Layer 2 of a small transformer language model trained on English Wikipedia (11 layers, counted from 0, width 128).
Take only the direct path to the model's output, skipping the later layers: a vector added to the residual stream pushes a token's score in proportion to its dot product with that token's output vector.

Output vectors of the tokens that the questions are about. A number n stands for (n - 128) times 0.0098.
"ments": 178, 162, 63, 144, 123, 110, 91, 116, 190, 180, 161, 86, 154, 141, 67, 127, 75, 148, 64, 75, 112, 151, 114, 69, 185, 168, 142, 190, 91, 141, 102, 93, 132, 139, 84, 100, 63, 137, 107, 136, 104, 148, 103, 165, 160, 38, 131, 209, 225, 161, 190, 74, 122, 186, 195, 148, 131, 150, 141, 133, 112, 197, 219, 196, 88, 142, 108, 118, 165, 95, 133, 72, 68, 166, 117, 139, 123, 142, 139, 109, 140, 112, 128, 138, 140, 85, 138, 137, 169, 101, 100, 112, 132, 144, 113, 132, 57, 102, 194, 92, 67, 91, 150, 146, 144, 104, 145, 81, 155, 122, 184, 32, 70, 170, 208, 173, 145, 95, 62, 128, 106, 127, 94, 148, 133, 145, 127, 92
"ions.": 128, 183, 54, 203, 88, 64, 103, 154, 154, 214, 151, 98, 105, 106, 163, 101, 126, 176, 165, 156, 109, 83, 121, 110, 177, 158, 160, 181, 100, 137, 115, 161, 181, 123, 63, 134, 95, 63, 138, 174, 109, 114, 136, 121, 190, 119, 188, 157, 134, 106, 150, 76, 106, 195, 184, 166, 98, 192, 108, 132, 118, 165, 146, 134, 62, 161, 81, 121, 197, 114, 117, 128, 95, 186, 159, 159, 61, 174, 136, 96, 129, 124, 141, 22, 133, 93, 143, 167, 166, 147, 60, 120, 115, 121, 107, 159, 76, 160, 112, 96, 112, 75, 146, 130, 116, 85, 141, 172, 112, 193, 113, 88, 104, 152, 185, 159, 101, 48, 63, 140, 96, 114, 35, 138, 65, 151, 125, 173
"y": 81, 112, 109, 85, 112, 141, 108, 113, 121, 168, 123, 116, 93, 106, 98, 158, 142, 137, 148, 75, 130, 160, 114, 97, 141, 136, 152, 89, 143, 98, 80, 110, 122, 156, 143, 118, 154, 150, 111, 104, 149, 152, 162, 119, 163, 149, 155, 56, 132, 139, 143, 163, 116, 153, 64, 166, 147, 159, 163, 80, 99, 157, 119, 139, 116, 81, 152, 115, 103, 151, 175, 137, 123, 103, 122, 151, 158, 144, 133, 76, 141, 106, 120, 129, 122, 124, 139, 143, 117, 107, 117, 126, 144, 63, 140, 138, 158, 160, 111, 134, 140, 69, 163, 109, 133, 155, 121, 156, 165, 145, 114, 177, 104, 154, 121, 111, 101, 142, 160, 111, 166, 88, 160, 112, 151, 166, 107, 103
"ious": 150, 180, 107, 148, 84, 93, 154, 106, 103, 242, 160, 101, 169, 124, 155, 164, 107, 192, 109, 110, 72, 166, 160, 105, 155, 159, 115, 191, 134, 102, 80, 203, 189, 156, 101, 132, 27, 33, 117, 134, 106, 123, 158, 131, 147, 56, 172, 141, 167, 150, 137, 117, 88, 161, 133, 124, 120, 184, 118, 86, 145, 122, 154, 87, 166, 130, 93, 84, 149, 195, 111, 117, 129, 157, 120, 225, 118, 132, 112, 74, 94, 99, 142, 51, 130, 81, 90, 79, 180, 183, 110, 133, 149, 62, 119, 151, 108, 134, 139, 137, 107, 105, 169, 120, 124, 152, 90, 152, 162, 120, 179, 115, 67, 42, 179, 124, 109, 124, 131, 136, 150, 176, 96, 157, 79, 84, 122, 114
"outh": 107, 140, 108, 200, 131, 121, 120, 148, 119, 71, 175, 84, 111, 166, 122, 119, 123, 142, 156, 157, 120, 188, 138, 108, 145, 145, 149, 137, 106, 145, 151, 131, 105, 50, 97, 163, 87, 145, 149, 149, 75, 118, 133, 119, 97, 117, 132, 191, 128, 107, 59, 154, 91, 104, 135, 148, 156, 179, 121, 115, 142, 198, 89, 115, 128, 158, 77, 67, 104, 182, 130, 65, 150, 145, 180, 69, 161, 183, 166, 145, 149, 136, 111, 115, 58, 138, 101, 143, 186, 65, 103, 144, 157, 116, 91, 124, 122, 140, 133, 81, 130, 87, 128, 83, 131, 109, 152, 129, 178, 158, 136, 90, 98, 123, 161, 134, 112, 110, 142, 116, 75, 187, 115, 220, 138, 87, 130, 158
"iography": 131, 165, 152, 134, 111, 60, 149, 148, 139, 174, 213, 62, 136, 154, 157, 156, 105, 114, 206, 118, 117, 184, 106, 125, 161, 85, 131, 158, 117, 108, 105, 144, 175, 97, 132, 190, 88, 105, 108, 118, 66, 111, 48, 134, 171, 101, 149, 155, 156, 167, 110, 133, 135, 160, 164, 139, 195, 146, 139, 83, 177, 131, 203, 122, 92, 101, 155, 119, 144, 201, 139, 90, 67, 234, 167, 169, 81, 98, 145, 73, 184, 136, 153, 112, 82, 115, 124, 130, 148, 97, 39, 195, 168, 155, 114, 110, 65, 141, 134, 32, 125, 34, 171, 91, 103, 37, 135, 89, 102, 88, 221, 47, 87, 81, 215, 119, 116, 79, 129, 165, 130, 121, 87, 116, 146, 91, 127, 187
"ility": 144, 160, 88, 114, 185, 111, 127, 147, 195, 152, 120, 80, 123, 129, 79, 67, 109, 164, 170, 122, 126, 94, 161, 98, 172, 167, 183, 139, 83, 115, 105, 107, 154, 133, 116, 104, 86, 87, 130, 98, 153, 114, 130, 109, 137, 113, 178, 186, 178, 119, 108, 129, 145, 131, 157, 139, 158, 149, 133, 67, 106, 105, 160, 106, 45, 148, 123, 119, 166, 165, 84, 110, 149, 179, 147, 180, 144, 148, 118, 173, 125, 154, 127, 51, 126, 103, 104, 119, 185, 123, 70, 160, 142, 163, 101, 116, 100, 146, 137, 80, 77, 100, 183, 173, 116, 67, 188, 126, 118, 159, 84, 16, 104, 170, 188, 101, 104, 109, 96, 136, 140, 139, 104, 195, 103, 76, 147, 183
"ider": 98, 157, 8, 175, 120, 144, 131, 132, 95, 122, 162, 84, 188, 187, 157, 57, 131, 141, 190, 101, 121, 166, 133, 182, 93, 132, 153, 128, 156, 160, 108, 134, 171, 90, 115, 115, 77, 114, 143, 144, 108, 147, 138, 159, 183, 121, 144, 87, 122, 155, 100, 181, 95, 168, 186, 139, 164, 162, 111, 50, 125, 152, 131, 78, 75, 104, 115, 92, 93, 120, 91, 129, 95, 124, 156, 136, 132, 155, 171, 143, 157, 101, 106, 105, 108, 157, 115, 107, 125, 148, 122, 104, 181, 100, 132, 151, 135, 149, 129, 130, 74, 118, 133, 94, 122, 187, 153, 110, 179, 130, 138, 102, 123, 126, 95, 105, 104, 68, 96, 183, 107, 164, 89, 176, 160, 77, 81, 183
"ol": 82, 110, 106, 106, 135, 127, 104, 123, 153, 139, 118, 114, 130, 151, 89, 124, 127, 135, 111, 100, 134, 149, 109, 78, 105, 132, 107, 60, 118, 160, 87, 142, 115, 132, 98, 114, 107, 93, 122, 116, 121, 146, 128, 141, 129, 135, 150, 141, 136, 117, 163, 181, 82, 155, 80, 133, 122, 139, 153, 156, 74, 154, 132, 97, 180, 163, 153, 103, 133, 182, 118, 118, 106, 156, 133, 115, 113, 128, 155, 154, 140, 101, 138, 166, 164, 121, 126, 117, 130, 110, 119, 185, 105, 132, 134, 136, 153, 173, 117, 112, 109, 135, 183, 132, 133, 151, 124, 140, 121, 152, 120, 102, 142, 130, 67, 134, 93, 157, 96, 143, 144, 151, 144, 185, 116, 101, 137, 124
" / (": 152, 125, 57, 194, 142, 127, 120, 154, 96, 197, 143, 78, 183, 193, 158, 162, 34, 130, 149, 158, 78, 180, 169, 91, 161, 118, 128, 154, 146, 111, 126, 126, 168, 124, 81, 107, 110, 175, 173, 174, 94, 122, 18, 95, 153, 136, 163, 194, 117, 62, 136, 100, 134, 145, 200, 225, 176, 136, 86, 136, 88, 159, 144, 132, 125, 79, 122, 145, 68, 184, 119, 123, 92, 155, 136, 143, 98, 110, 163, 121, 179, 126, 175, 71, 108, 139, 103, 155, 173, 126, 106, 139, 186, 77, 103, 157, 125, 92, 113, 46, 137, 96, 140, 87, 113, 86, 186, 63, 135, 107, 158, 21, 108, 114, 127, 165, 77, 125, 116, 174, 96, 217, 109, 116, 20, 147, 110, 149
"inal": 100, 143, 133, 166, 122, 185, 137, 112, 124, 120, 137, 88, 106, 128, 166, 70, 98, 144, 127, 166, 95, 129, 108, 117, 181, 122, 138, 148, 126, 75, 104, 195, 145, 146, 107, 110, 113, 63, 131, 110, 148, 120, 100, 97, 200, 128, 123, 176, 138, 78, 140, 170, 100, 143, 195, 102, 172, 192, 140, 103, 93, 138, 111, 136, 142, 147, 129, 90, 189, 95, 115, 119, 67, 109, 114, 149, 152, 151, 133, 125, 157, 88, 171, 66, 172, 132, 117, 114, 185, 124, 121, 134, 164, 91, 125, 115, 137, 129, 105, 124, 80, 84, 114, 105, 129, 96, 151, 134, 144, 131, 120, 94, 153, 98, 126, 151, 107, 95, 141, 126, 128, 146, 160, 166, 168, 90, 101, 169
"als": 164, 122, 135, 163, 91, 52, 122, 152, 166, 68, 150, 77, 139, 131, 66, 152, 124, 120, 103, 123, 121, 111, 151, 41, 138, 186, 146, 174, 159, 126, 111, 142, 158, 85, 115, 118, 178, 118, 117, 115, 148, 170, 131, 162, 145, 120, 169, 167, 105, 137, 141, 122, 103, 144, 171, 123, 93, 150, 101, 158, 80, 128, 200, 162, 162, 100, 107, 106, 106, 155, 142, 100, 81, 155, 142, 108, 110, 146, 123, 118, 122, 94, 136, 143, 143, 88, 134, 121, 171, 101, 121, 203, 151, 104, 123, 116, 110, 87, 124, 76, 84, 93, 121, 162, 149, 138, 155, 113, 152, 106, 126, 122, 142, 125, 108, 146, 197, 64, 101, 160, 123, 198, 138, 136, 86, 101, 144, 109
"odes": 162, 125, 71, 165, 110, 130, 179, 120, 199, 141, 122, 58, 211, 152, 185, 109, 125, 110, 132, 93, 117, 74, 144, 131, 148, 155, 111, 134, 166, 106, 134, 59, 118, 98, 125, 106, 141, 85, 142, 128, 122, 94, 111, 91, 100, 82, 216, 162, 130, 145, 111, 121, 117, 136, 127, 147, 134, 201, 112, 119, 119, 169, 146, 192, 100, 90, 134, 110, 156, 198, 82, 90, 80, 177, 171, 134, 110, 114, 168, 139, 196, 81, 126, 107, 100, 103, 137, 102, 164, 157, 111, 151, 86, 120, 100, 125, 137, 175, 106, 117, 123, 74, 117, 84, 112, 176, 124, 169, 128, 130, 115, 90, 91, 188, 133, 134, 128, 78, 156, 149, 112, 135, 138, 155, 105, 82, 126, 152
" career": 103, 159, 137, 129, 130, 119, 100, 141, 73, 183, 185, 107, 137, 154, 180, 170, 114, 160, 144, 112, 119, 160, 142, 143, 209, 152, 149, 179, 136, 110, 115, 114, 131, 68, 52, 110, 128, 125, 129, 145, 115, 151, 89, 132, 169, 54, 135, 114, 89, 125, 111, 93, 100, 108, 182, 78, 214, 143, 113, 92, 192, 107, 174, 135, 122, 128, 94, 81, 141, 133, 112, 135, 112, 172, 133, 189, 125, 136, 116, 125, 136, 158, 136, 130, 91, 167, 113, 111, 151, 142, 95, 172, 155, 142, 127, 128, 45, 103, 143, 71, 117, 115, 113, 156, 110, 69, 186, 127, 181, 126, 142, 117, 125, 75, 137, 121, 115, 129, 115, 181, 82, 121, 94, 138, 69, 82, 160, 147
"ited": 159, 102, 136, 158, 149, 141, 168, 150, 230, 175, 143, 73, 191, 154, 151, 126, 94, 161, 114, 33, 106, 111, 113, 92, 150, 136, 101, 143, 132, 109, 41, 195, 212, 137, 160, 119, 167, 93, 152, 170, 169, 137, 145, 94, 164, 122, 162, 153, 147, 121, 85, 153, 102, 137, 204, 191, 143, 152, 104, 118, 107, 148, 119, 154, 111, 111, 70, 124, 151, 195, 88, 105, 92, 104, 127, 131, 157, 143, 129, 157, 123, 131, 129, 112, 102, 128, 98, 63, 135, 184, 124, 120, 141, 93, 108, 105, 53, 106, 96, 89, 139, 40, 136, 106, 123, 116, 126, 119, 146, 109, 175, 78, 126, 93, 89, 128, 97, 155, 91, 146, 139, 147, 74, 133, 84, 120, 131, 204
"s to": 122, 133, 107, 149, 104, 111, 132, 118, 181, 202, 130, 92, 136, 125, 93, 100, 145, 146, 131, 156, 166, 116, 155, 83, 173, 120, 151, 113, 90, 113, 73, 144, 132, 69, 126, 128, 105, 74, 137, 109, 143, 170, 75, 124, 145, 98, 140, 177, 130, 87, 107, 126, 136, 180, 168, 103, 132, 134, 66, 121, 163, 172, 125, 185, 83, 116, 99, 133, 182, 145, 88, 111, 162, 125, 158, 142, 110, 171, 122, 127, 180, 149, 143, 118, 103, 99, 93, 141, 142, 86, 107, 73, 185, 134, 134, 153, 81, 131, 159, 129, 116, 62, 131, 152, 118, 109, 89, 62, 167, 159, 111, 43, 115, 141, 211, 114, 143, 112, 107, 148, 165, 102, 131, 170, 152, 125, 174, 140
"ment": 174, 122, 42, 122, 151, 107, 119, 114, 176, 153, 132, 97, 128, 139, 63, 155, 67, 159, 75, 71, 115, 148, 93, 103, 157, 165, 113, 188, 107, 125, 82, 119, 133, 139, 96, 112, 31, 125, 103, 115, 128, 161, 125, 134, 147, 49, 125, 188, 231, 182, 132, 79, 112, 185, 154, 139, 129, 141, 167, 123, 116, 178, 240, 161, 121, 140, 129, 107, 189, 129, 149, 71, 93, 148, 112, 152, 98, 135, 122, 95, 139, 115, 141, 146, 131, 113, 148, 120, 164, 105, 107, 115, 137, 140, 110, 143, 109, 124, 184, 88, 53, 132, 135, 161, 139, 104, 135, 59, 202, 165, 191, 75, 56, 150, 195, 156, 154, 114, 82, 122, 147, 133, 83, 140, 155, 154, 107, 56
"sen": 135, 169, 81, 128, 114, 154, 137, 119, 192, 233, 149, 78, 113, 126, 124, 129, 109, 135, 173, 181, 115, 166, 110, 116, 140, 132, 104, 188, 81, 97, 126, 98, 128, 83, 177, 119, 83, 98, 125, 117, 93, 131, 96, 82, 143, 126, 188, 124, 126, 110, 121, 141, 96, 146, 161, 123, 130, 156, 134, 158, 162, 176, 124, 179, 125, 132, 93, 104, 139, 76, 96, 121, 98, 185, 136, 174, 126, 153, 134, 129, 181, 93, 133, 93, 98, 137, 86, 169, 175, 88, 134, 121, 144, 105, 127, 148, 85, 174, 123, 109, 108, 106, 106, 121, 136, 99, 120, 100, 138, 108, 130, 96, 139, 133, 202, 113, 115, 116, 49, 132, 111, 75, 143, 182, 132, 114, 126, 179

Each question shows what one neuron of this layer's MLP adds at an activation of 1. A number n stands for (n - 128) times 0.0029.

n233: 181, 134, 135, 129, 124, 96, 161, 136, 95, 152, 161, 67, 187, 71, 157, 180, 156, 167, 158, 128, 110, 165, 165, 132, 137, 174, 128, 197, 133, 97, 161, 168, 192, 129, 73, 126, 102, 124, 65, 104, 99, 68, 130, 138, 128, 147, 106, 145, 86, 152, 186, 107, 197, 80, 94, 84, 164, 141, 178, 130, 138, 160, 135, 138, 90, 113, 172, 100, 113, 109, 162, 146, 172, 100, 100, 118, 56, 155, 150, 95, 179, 135, 135, 100, 127, 112, 107, 98, 109, 116, 136, 70, 102, 113, 95, 134, 111, 109, 146, 151, 154, 123, 72, 115, 89, 105, 54, 134, 172, 108, 153, 131, 152, 136, 156, 120, 166, 137, 140, 88, 111, 117, 195, 143, 126, 98, 125, 163
Pushed up most: "ious"

n431: 100, 115, 126, 125, 111, 114, 111, 173, 141, 67, 146, 74, 59, 167, 84, 159, 149, 121, 171, 131, 153, 164, 138, 123, 102, 120, 95, 113, 135, 164, 123, 146, 96, 116, 113, 135, 108, 137, 83, 115, 111, 118, 172, 121, 108, 112, 118, 130, 130, 143, 116, 156, 161, 134, 91, 96, 65, 147, 136, 104, 155, 101, 65, 130, 90, 118, 98, 126, 107, 80, 102, 114, 128, 128, 89, 78, 131, 145, 150, 111, 129, 145, 89, 161, 187, 167, 107, 113, 166, 123, 150, 93, 194, 119, 141, 92, 147, 143, 119, 141, 127, 148, 94, 134, 143, 116, 138, 119, 143, 135, 143, 148, 154, 178, 190, 111, 93, 159, 88, 137, 139, 173, 147, 163, 106, 109, 131, 172
Which two tokens does it push up most, strongest first? "outh", "ider"

n257: 74, 163, 129, 94, 172, 147, 98, 146, 106, 165, 159, 144, 150, 162, 149, 147, 113, 138, 115, 63, 135, 149, 129, 80, 132, 88, 134, 112, 150, 151, 119, 176, 128, 107, 138, 96, 157, 117, 153, 33, 150, 123, 90, 149, 102, 202, 131, 153, 125, 140, 81, 136, 108, 130, 109, 119, 101, 127, 178, 107, 137, 98, 126, 117, 139, 113, 163, 70, 101, 131, 124, 116, 118, 168, 165, 197, 122, 88, 98, 188, 155, 131, 59, 123, 151, 135, 142, 173, 143, 127, 122, 152, 133, 133, 66, 152, 94, 141, 133, 114, 129, 122, 134, 146, 178, 149, 108, 149, 128, 159, 99, 67, 122, 108, 136, 128, 137, 130, 86, 108, 104, 127, 182, 70, 169, 114, 93, 105
Pushed up most: "ol"

n315: 99, 100, 113, 113, 161, 70, 156, 128, 179, 133, 126, 163, 131, 141, 144, 190, 151, 124, 119, 153, 113, 179, 107, 131, 142, 179, 103, 121, 125, 168, 161, 122, 127, 106, 84, 115, 96, 84, 154, 209, 116, 150, 100, 143, 102, 175, 111, 130, 154, 107, 152, 115, 146, 132, 81, 149, 125, 102, 165, 112, 83, 160, 97, 109, 156, 170, 131, 103, 105, 138, 154, 120, 139, 137, 150, 107, 115, 165, 164, 99, 97, 136, 87, 96, 159, 195, 99, 133, 112, 125, 130, 169, 136, 120, 72, 136, 103, 134, 103, 127, 133, 130, 108, 116, 97, 105, 128, 148, 163, 113, 141, 172, 207, 162, 144, 120, 137, 169, 142, 169, 106, 140, 111, 168, 143, 94, 153, 169
Which two tokens does it push up most, strongest first? "outh", "ol"

n59: 70, 155, 122, 126, 149, 81, 119, 108, 140, 79, 123, 84, 228, 159, 122, 171, 97, 85, 193, 93, 90, 166, 134, 170, 93, 151, 165, 136, 169, 167, 169, 75, 78, 120, 135, 102, 181, 121, 96, 170, 110, 184, 133, 128, 131, 154, 163, 146, 105, 137, 147, 136, 125, 124, 58, 113, 94, 118, 149, 154, 130, 122, 173, 157, 118, 103, 115, 146, 157, 150, 124, 94, 140, 151, 161, 124, 102, 138, 101, 122, 147, 142, 71, 119, 100, 126, 93, 154, 94, 129, 166, 93, 104, 101, 162, 137, 162, 140, 95, 223, 191, 156, 91, 137, 94, 166, 136, 162, 147, 147, 85, 123, 127, 105, 98, 112, 126, 151, 129, 84, 116, 99, 93, 154, 132, 152, 135, 102
Which two tokens does it push up most, strongest first? "odes", "y"

n138: 147, 140, 122, 121, 149, 109, 132, 157, 105, 162, 131, 137, 105, 145, 81, 113, 173, 121, 185, 139, 96, 167, 111, 97, 168, 166, 128, 153, 144, 84, 133, 159, 165, 125, 161, 90, 80, 128, 127, 142, 190, 167, 193, 94, 108, 70, 145, 129, 109, 125, 110, 163, 147, 148, 144, 114, 151, 101, 166, 131, 157, 136, 90, 118, 92, 134, 108, 106, 176, 143, 129, 172, 82, 141, 118, 100, 96, 129, 94, 96, 119, 133, 147, 192, 138, 47, 66, 106, 158, 133, 123, 127, 118, 101, 162, 113, 131, 136, 78, 155, 97, 92, 114, 147, 142, 132, 104, 87, 51, 120, 117, 145, 108, 163, 174, 139, 164, 182, 121, 92, 172, 102, 108, 153, 91, 125, 103, 145
Pushed up most: "ious"

n382: 159, 125, 78, 135, 205, 147, 160, 86, 68, 171, 127, 112, 118, 133, 117, 148, 132, 135, 97, 143, 143, 188, 133, 129, 116, 145, 144, 69, 145, 154, 156, 148, 73, 199, 85, 97, 100, 147, 144, 150, 104, 86, 154, 84, 121, 96, 149, 156, 108, 145, 153, 145, 97, 183, 96, 153, 92, 162, 140, 66, 42, 143, 68, 165, 94, 92, 96, 90, 152, 107, 142, 124, 147, 121, 132, 160, 136, 133, 116, 77, 161, 163, 138, 88, 89, 97, 180, 122, 114, 142, 106, 165, 138, 168, 207, 154, 172, 160, 144, 145, 144, 140, 156, 118, 132, 104, 125, 177, 108, 121, 116, 139, 128, 171, 113, 111, 166, 174, 132, 173, 116, 115, 126, 125, 113, 111, 138, 136
Which of these tokens does it push down most? "als"

n74: 128, 144, 156, 144, 100, 93, 95, 108, 165, 82, 135, 80, 180, 97, 160, 195, 165, 122, 95, 97, 113, 168, 157, 73, 142, 157, 129, 162, 94, 117, 106, 149, 100, 98, 131, 118, 80, 82, 81, 131, 119, 150, 145, 125, 184, 108, 132, 76, 88, 115, 151, 159, 79, 163, 132, 137, 127, 145, 92, 77, 94, 136, 119, 138, 201, 166, 105, 98, 177, 150, 104, 116, 115, 147, 121, 73, 145, 181, 101, 118, 159, 128, 84, 140, 130, 124, 171, 111, 123, 89, 123, 104, 103, 120, 149, 96, 133, 88, 153, 132, 143, 153, 109, 133, 129, 127, 142, 146, 123, 130, 162, 161, 118, 158, 169, 125, 119, 112, 116, 101, 165, 169, 188, 131, 123, 176, 134, 162
Which two tokens does it push up most, strongest first? "als", "ious"

n220: 156, 100, 152, 180, 138, 100, 67, 141, 151, 146, 166, 76, 145, 138, 168, 114, 88, 110, 112, 63, 76, 100, 179, 177, 117, 159, 148, 145, 111, 129, 174, 160, 155, 123, 148, 111, 94, 156, 157, 101, 155, 101, 136, 132, 163, 89, 140, 101, 76, 154, 135, 110, 118, 133, 150, 78, 182, 135, 117, 131, 156, 190, 105, 145, 117, 125, 103, 101, 92, 171, 85, 112, 178, 130, 86, 103, 135, 156, 114, 122, 138, 180, 127, 151, 88, 136, 123, 134, 107, 128, 158, 109, 116, 144, 93, 176, 148, 120, 170, 97, 112, 164, 127, 142, 165, 114, 104, 94, 117, 140, 186, 107, 197, 106, 109, 131, 129, 128, 115, 128, 95, 80, 114, 132, 176, 157, 143, 134
Pushed up most: " career"

n394: 85, 111, 125, 149, 102, 163, 94, 133, 80, 101, 131, 127, 138, 96, 152, 118, 128, 165, 75, 141, 180, 100, 117, 126, 94, 205, 114, 139, 113, 174, 104, 144, 110, 171, 111, 110, 135, 129, 140, 133, 125, 160, 111, 147, 173, 104, 109, 153, 163, 97, 87, 121, 178, 90, 138, 162, 120, 151, 142, 144, 114, 151, 142, 82, 107, 99, 136, 206, 75, 87, 111, 170, 129, 150, 93, 164, 166, 120, 60, 160, 142, 98, 148, 43, 133, 84, 168, 136, 146, 122, 145, 118, 166, 61, 148, 105, 110, 139, 103, 166, 154, 185, 82, 147, 108, 127, 115, 174, 123, 90, 156, 127, 117, 145, 83, 108, 173, 121, 151, 106, 102, 76, 153, 151, 125, 93, 116, 99
Pushed up most: "inal"

n231: 138, 118, 137, 160, 128, 128, 148, 99, 114, 171, 122, 82, 95, 198, 139, 153, 149, 87, 175, 146, 142, 146, 124, 76, 155, 103, 103, 139, 168, 162, 84, 132, 82, 115, 124, 146, 132, 101, 140, 96, 102, 133, 174, 91, 166, 185, 138, 66, 139, 145, 159, 130, 134, 117, 104, 162, 170, 153, 194, 152, 89, 158, 123, 147, 174, 148, 114, 111, 144, 120, 105, 122, 140, 133, 169, 170, 132, 123, 109, 82, 126, 86, 133, 73, 165, 126, 117, 83, 132, 115, 121, 116, 104, 128, 60, 141, 106, 72, 146, 188, 164, 124, 79, 110, 100, 114, 149, 126, 97, 146, 104, 107, 162, 162, 192, 162, 121, 154, 108, 134, 119, 162, 128, 144, 104, 101, 102, 187
Pushed up most: "sen"

n366: 94, 157, 102, 62, 147, 100, 173, 126, 114, 163, 154, 98, 86, 111, 154, 102, 179, 185, 98, 171, 60, 170, 109, 124, 143, 108, 83, 112, 141, 124, 135, 146, 93, 157, 120, 70, 140, 104, 153, 140, 117, 107, 114, 110, 162, 138, 144, 114, 147, 94, 123, 149, 128, 59, 86, 94, 128, 121, 155, 86, 166, 96, 138, 167, 146, 159, 119, 111, 120, 143, 122, 122, 48, 171, 127, 131, 128, 162, 176, 135, 95, 87, 165, 120, 105, 124, 148, 126, 128, 117, 171, 100, 125, 157, 120, 101, 117, 84, 91, 148, 102, 138, 153, 131, 112, 149, 42, 169, 135, 141, 146, 72, 133, 95, 129, 132, 170, 160, 165, 115, 131, 102, 127, 153, 94, 106, 137, 155
Which three tokens does it push up most, strongest first? "ious", "inal", "sen"

n323: 137, 105, 114, 99, 83, 133, 84, 124, 130, 131, 172, 175, 143, 154, 122, 170, 146, 125, 57, 79, 132, 110, 126, 171, 144, 98, 112, 158, 126, 107, 109, 111, 128, 106, 190, 124, 200, 144, 106, 145, 115, 153, 134, 120, 185, 141, 124, 122, 138, 148, 134, 134, 119, 126, 114, 175, 133, 117, 86, 110, 110, 118, 86, 113, 90, 159, 160, 131, 112, 183, 109, 107, 117, 101, 127, 157, 91, 124, 90, 176, 148, 117, 161, 76, 106, 120, 82, 138, 133, 116, 145, 163, 116, 126, 82, 120, 141, 118, 133, 127, 100, 174, 157, 112, 102, 75, 126, 160, 91, 113, 104, 147, 116, 157, 140, 153, 144, 97, 136, 107, 108, 102, 111, 108, 170, 127, 100, 126
Pushed up most: "y"

n255: 161, 124, 119, 153, 103, 125, 85, 121, 149, 186, 84, 123, 77, 132, 231, 127, 114, 87, 126, 145, 132, 48, 105, 101, 94, 130, 112, 112, 134, 125, 143, 141, 162, 140, 133, 109, 142, 115, 56, 130, 142, 74, 188, 101, 140, 145, 131, 151, 184, 155, 134, 140, 137, 92, 145, 138, 92, 144, 98, 125, 157, 98, 44, 147, 88, 187, 156, 114, 102, 122, 106, 122, 121, 172, 81, 103, 131, 172, 163, 148, 134, 89, 124, 160, 209, 89, 108, 98, 168, 147, 159, 104, 101, 108, 125, 148, 93, 152, 139, 101, 176, 150, 158, 122, 159, 88, 126, 132, 141, 138, 164, 134, 175, 134, 121, 94, 111, 112, 129, 97, 171, 162, 99, 111, 165, 147, 120, 110
Which three tokens does it push up most, strongest first? "ions.", "ited", "inal"

n126: 169, 144, 136, 111, 154, 130, 106, 109, 132, 97, 109, 133, 109, 194, 156, 121, 172, 107, 159, 112, 111, 174, 122, 179, 90, 147, 165, 102, 109, 150, 105, 113, 83, 92, 144, 163, 98, 159, 163, 133, 121, 100, 105, 178, 78, 136, 139, 155, 101, 167, 93, 76, 109, 115, 172, 143, 133, 90, 166, 196, 158, 173, 109, 127, 170, 110, 125, 66, 130, 159, 131, 176, 157, 137, 67, 169, 102, 158, 159, 106, 103, 140, 119, 137, 110, 161, 174, 144, 160, 115, 133, 118, 146, 147, 92, 108, 105, 98, 99, 143, 119, 67, 114, 185, 112, 121, 131, 120, 114, 202, 164, 123, 135, 186, 173, 94, 118, 129, 96, 134, 119, 131, 112, 106, 167, 121, 144, 79
Pushed up most: "outh"

n155: 128, 95, 172, 163, 89, 91, 119, 174, 167, 128, 141, 123, 92, 140, 138, 187, 123, 124, 126, 121, 118, 154, 165, 164, 185, 173, 130, 79, 117, 139, 174, 109, 63, 124, 102, 190, 98, 129, 90, 81, 129, 92, 119, 66, 144, 165, 111, 117, 127, 83, 200, 198, 115, 173, 182, 118, 110, 182, 95, 199, 88, 66, 111, 142, 96, 95, 152, 148, 67, 82, 111, 162, 136, 150, 189, 129, 118, 98, 128, 66, 126, 136, 86, 127, 158, 140, 152, 99, 128, 86, 167, 140, 132, 148, 90, 112, 102, 58, 165, 159, 137, 197, 145, 109, 91, 86, 203, 106, 54, 126, 131, 118, 154, 129, 157, 106, 95, 81, 116, 144, 123, 189, 171, 95, 139, 225, 146, 106
Which three tokens does it push up most, strongest first? " / (", "als", "iography"

n452: 128, 90, 119, 120, 94, 59, 131, 103, 149, 111, 55, 139, 163, 201, 173, 136, 145, 139, 121, 81, 166, 144, 146, 111, 135, 73, 121, 85, 49, 159, 166, 186, 129, 144, 96, 181, 124, 159, 108, 94, 114, 147, 66, 140, 142, 136, 77, 148, 99, 68, 121, 113, 109, 157, 96, 117, 155, 92, 100, 143, 79, 129, 103, 172, 132, 134, 112, 94, 178, 187, 150, 157, 149, 147, 153, 139, 141, 97, 152, 123, 153, 128, 84, 97, 105, 164, 113, 142, 124, 166, 112, 129, 93, 182, 118, 78, 154, 129, 133, 130, 142, 157, 190, 160, 130, 139, 146, 135, 126, 177, 92, 123, 122, 148, 132, 135, 135, 89, 184, 124, 151, 145, 98, 105, 122, 142, 143, 168
Which of these tokens does it push down most? "sen"

n127: 155, 116, 155, 156, 107, 127, 151, 141, 115, 174, 105, 119, 83, 79, 89, 140, 108, 101, 160, 138, 80, 141, 94, 134, 104, 110, 105, 116, 109, 193, 145, 75, 89, 75, 125, 156, 141, 101, 115, 144, 149, 91, 136, 175, 140, 132, 137, 107, 162, 89, 163, 126, 72, 178, 155, 101, 121, 114, 75, 146, 147, 171, 152, 144, 171, 111, 138, 133, 114, 77, 113, 116, 168, 138, 128, 90, 128, 159, 134, 158, 132, 99, 129, 94, 103, 151, 98, 144, 140, 136, 139, 171, 111, 153, 107, 136, 169, 158, 121, 146, 114, 94, 123, 160, 159, 153, 93, 180, 130, 67, 148, 115, 140, 136, 137, 135, 169, 91, 65, 170, 149, 94, 174, 141, 130, 127, 57, 160
Pushed up most: "sen"

n108: 134, 74, 155, 94, 100, 158, 105, 132, 127, 128, 134, 160, 161, 79, 127, 138, 126, 51, 111, 77, 176, 148, 154, 127, 139, 164, 87, 84, 140, 139, 96, 138, 153, 107, 83, 94, 152, 158, 130, 115, 162, 147, 125, 128, 181, 149, 107, 103, 115, 110, 115, 150, 116, 122, 104, 169, 128, 126, 150, 152, 66, 102, 105, 150, 164, 126, 110, 167, 98, 89, 132, 174, 130, 152, 173, 140, 159, 136, 137, 58, 87, 117, 172, 109, 100, 142, 111, 114, 83, 152, 125, 113, 147, 172, 170, 104, 163, 144, 145, 96, 152, 153, 193, 129, 113, 161, 132, 79, 204, 141, 127, 160, 85, 146, 148, 158, 108, 170, 98, 95, 136, 131, 152, 121, 107, 131, 108, 143
Which two tokens does it push up most, strongest first? "y", "ol"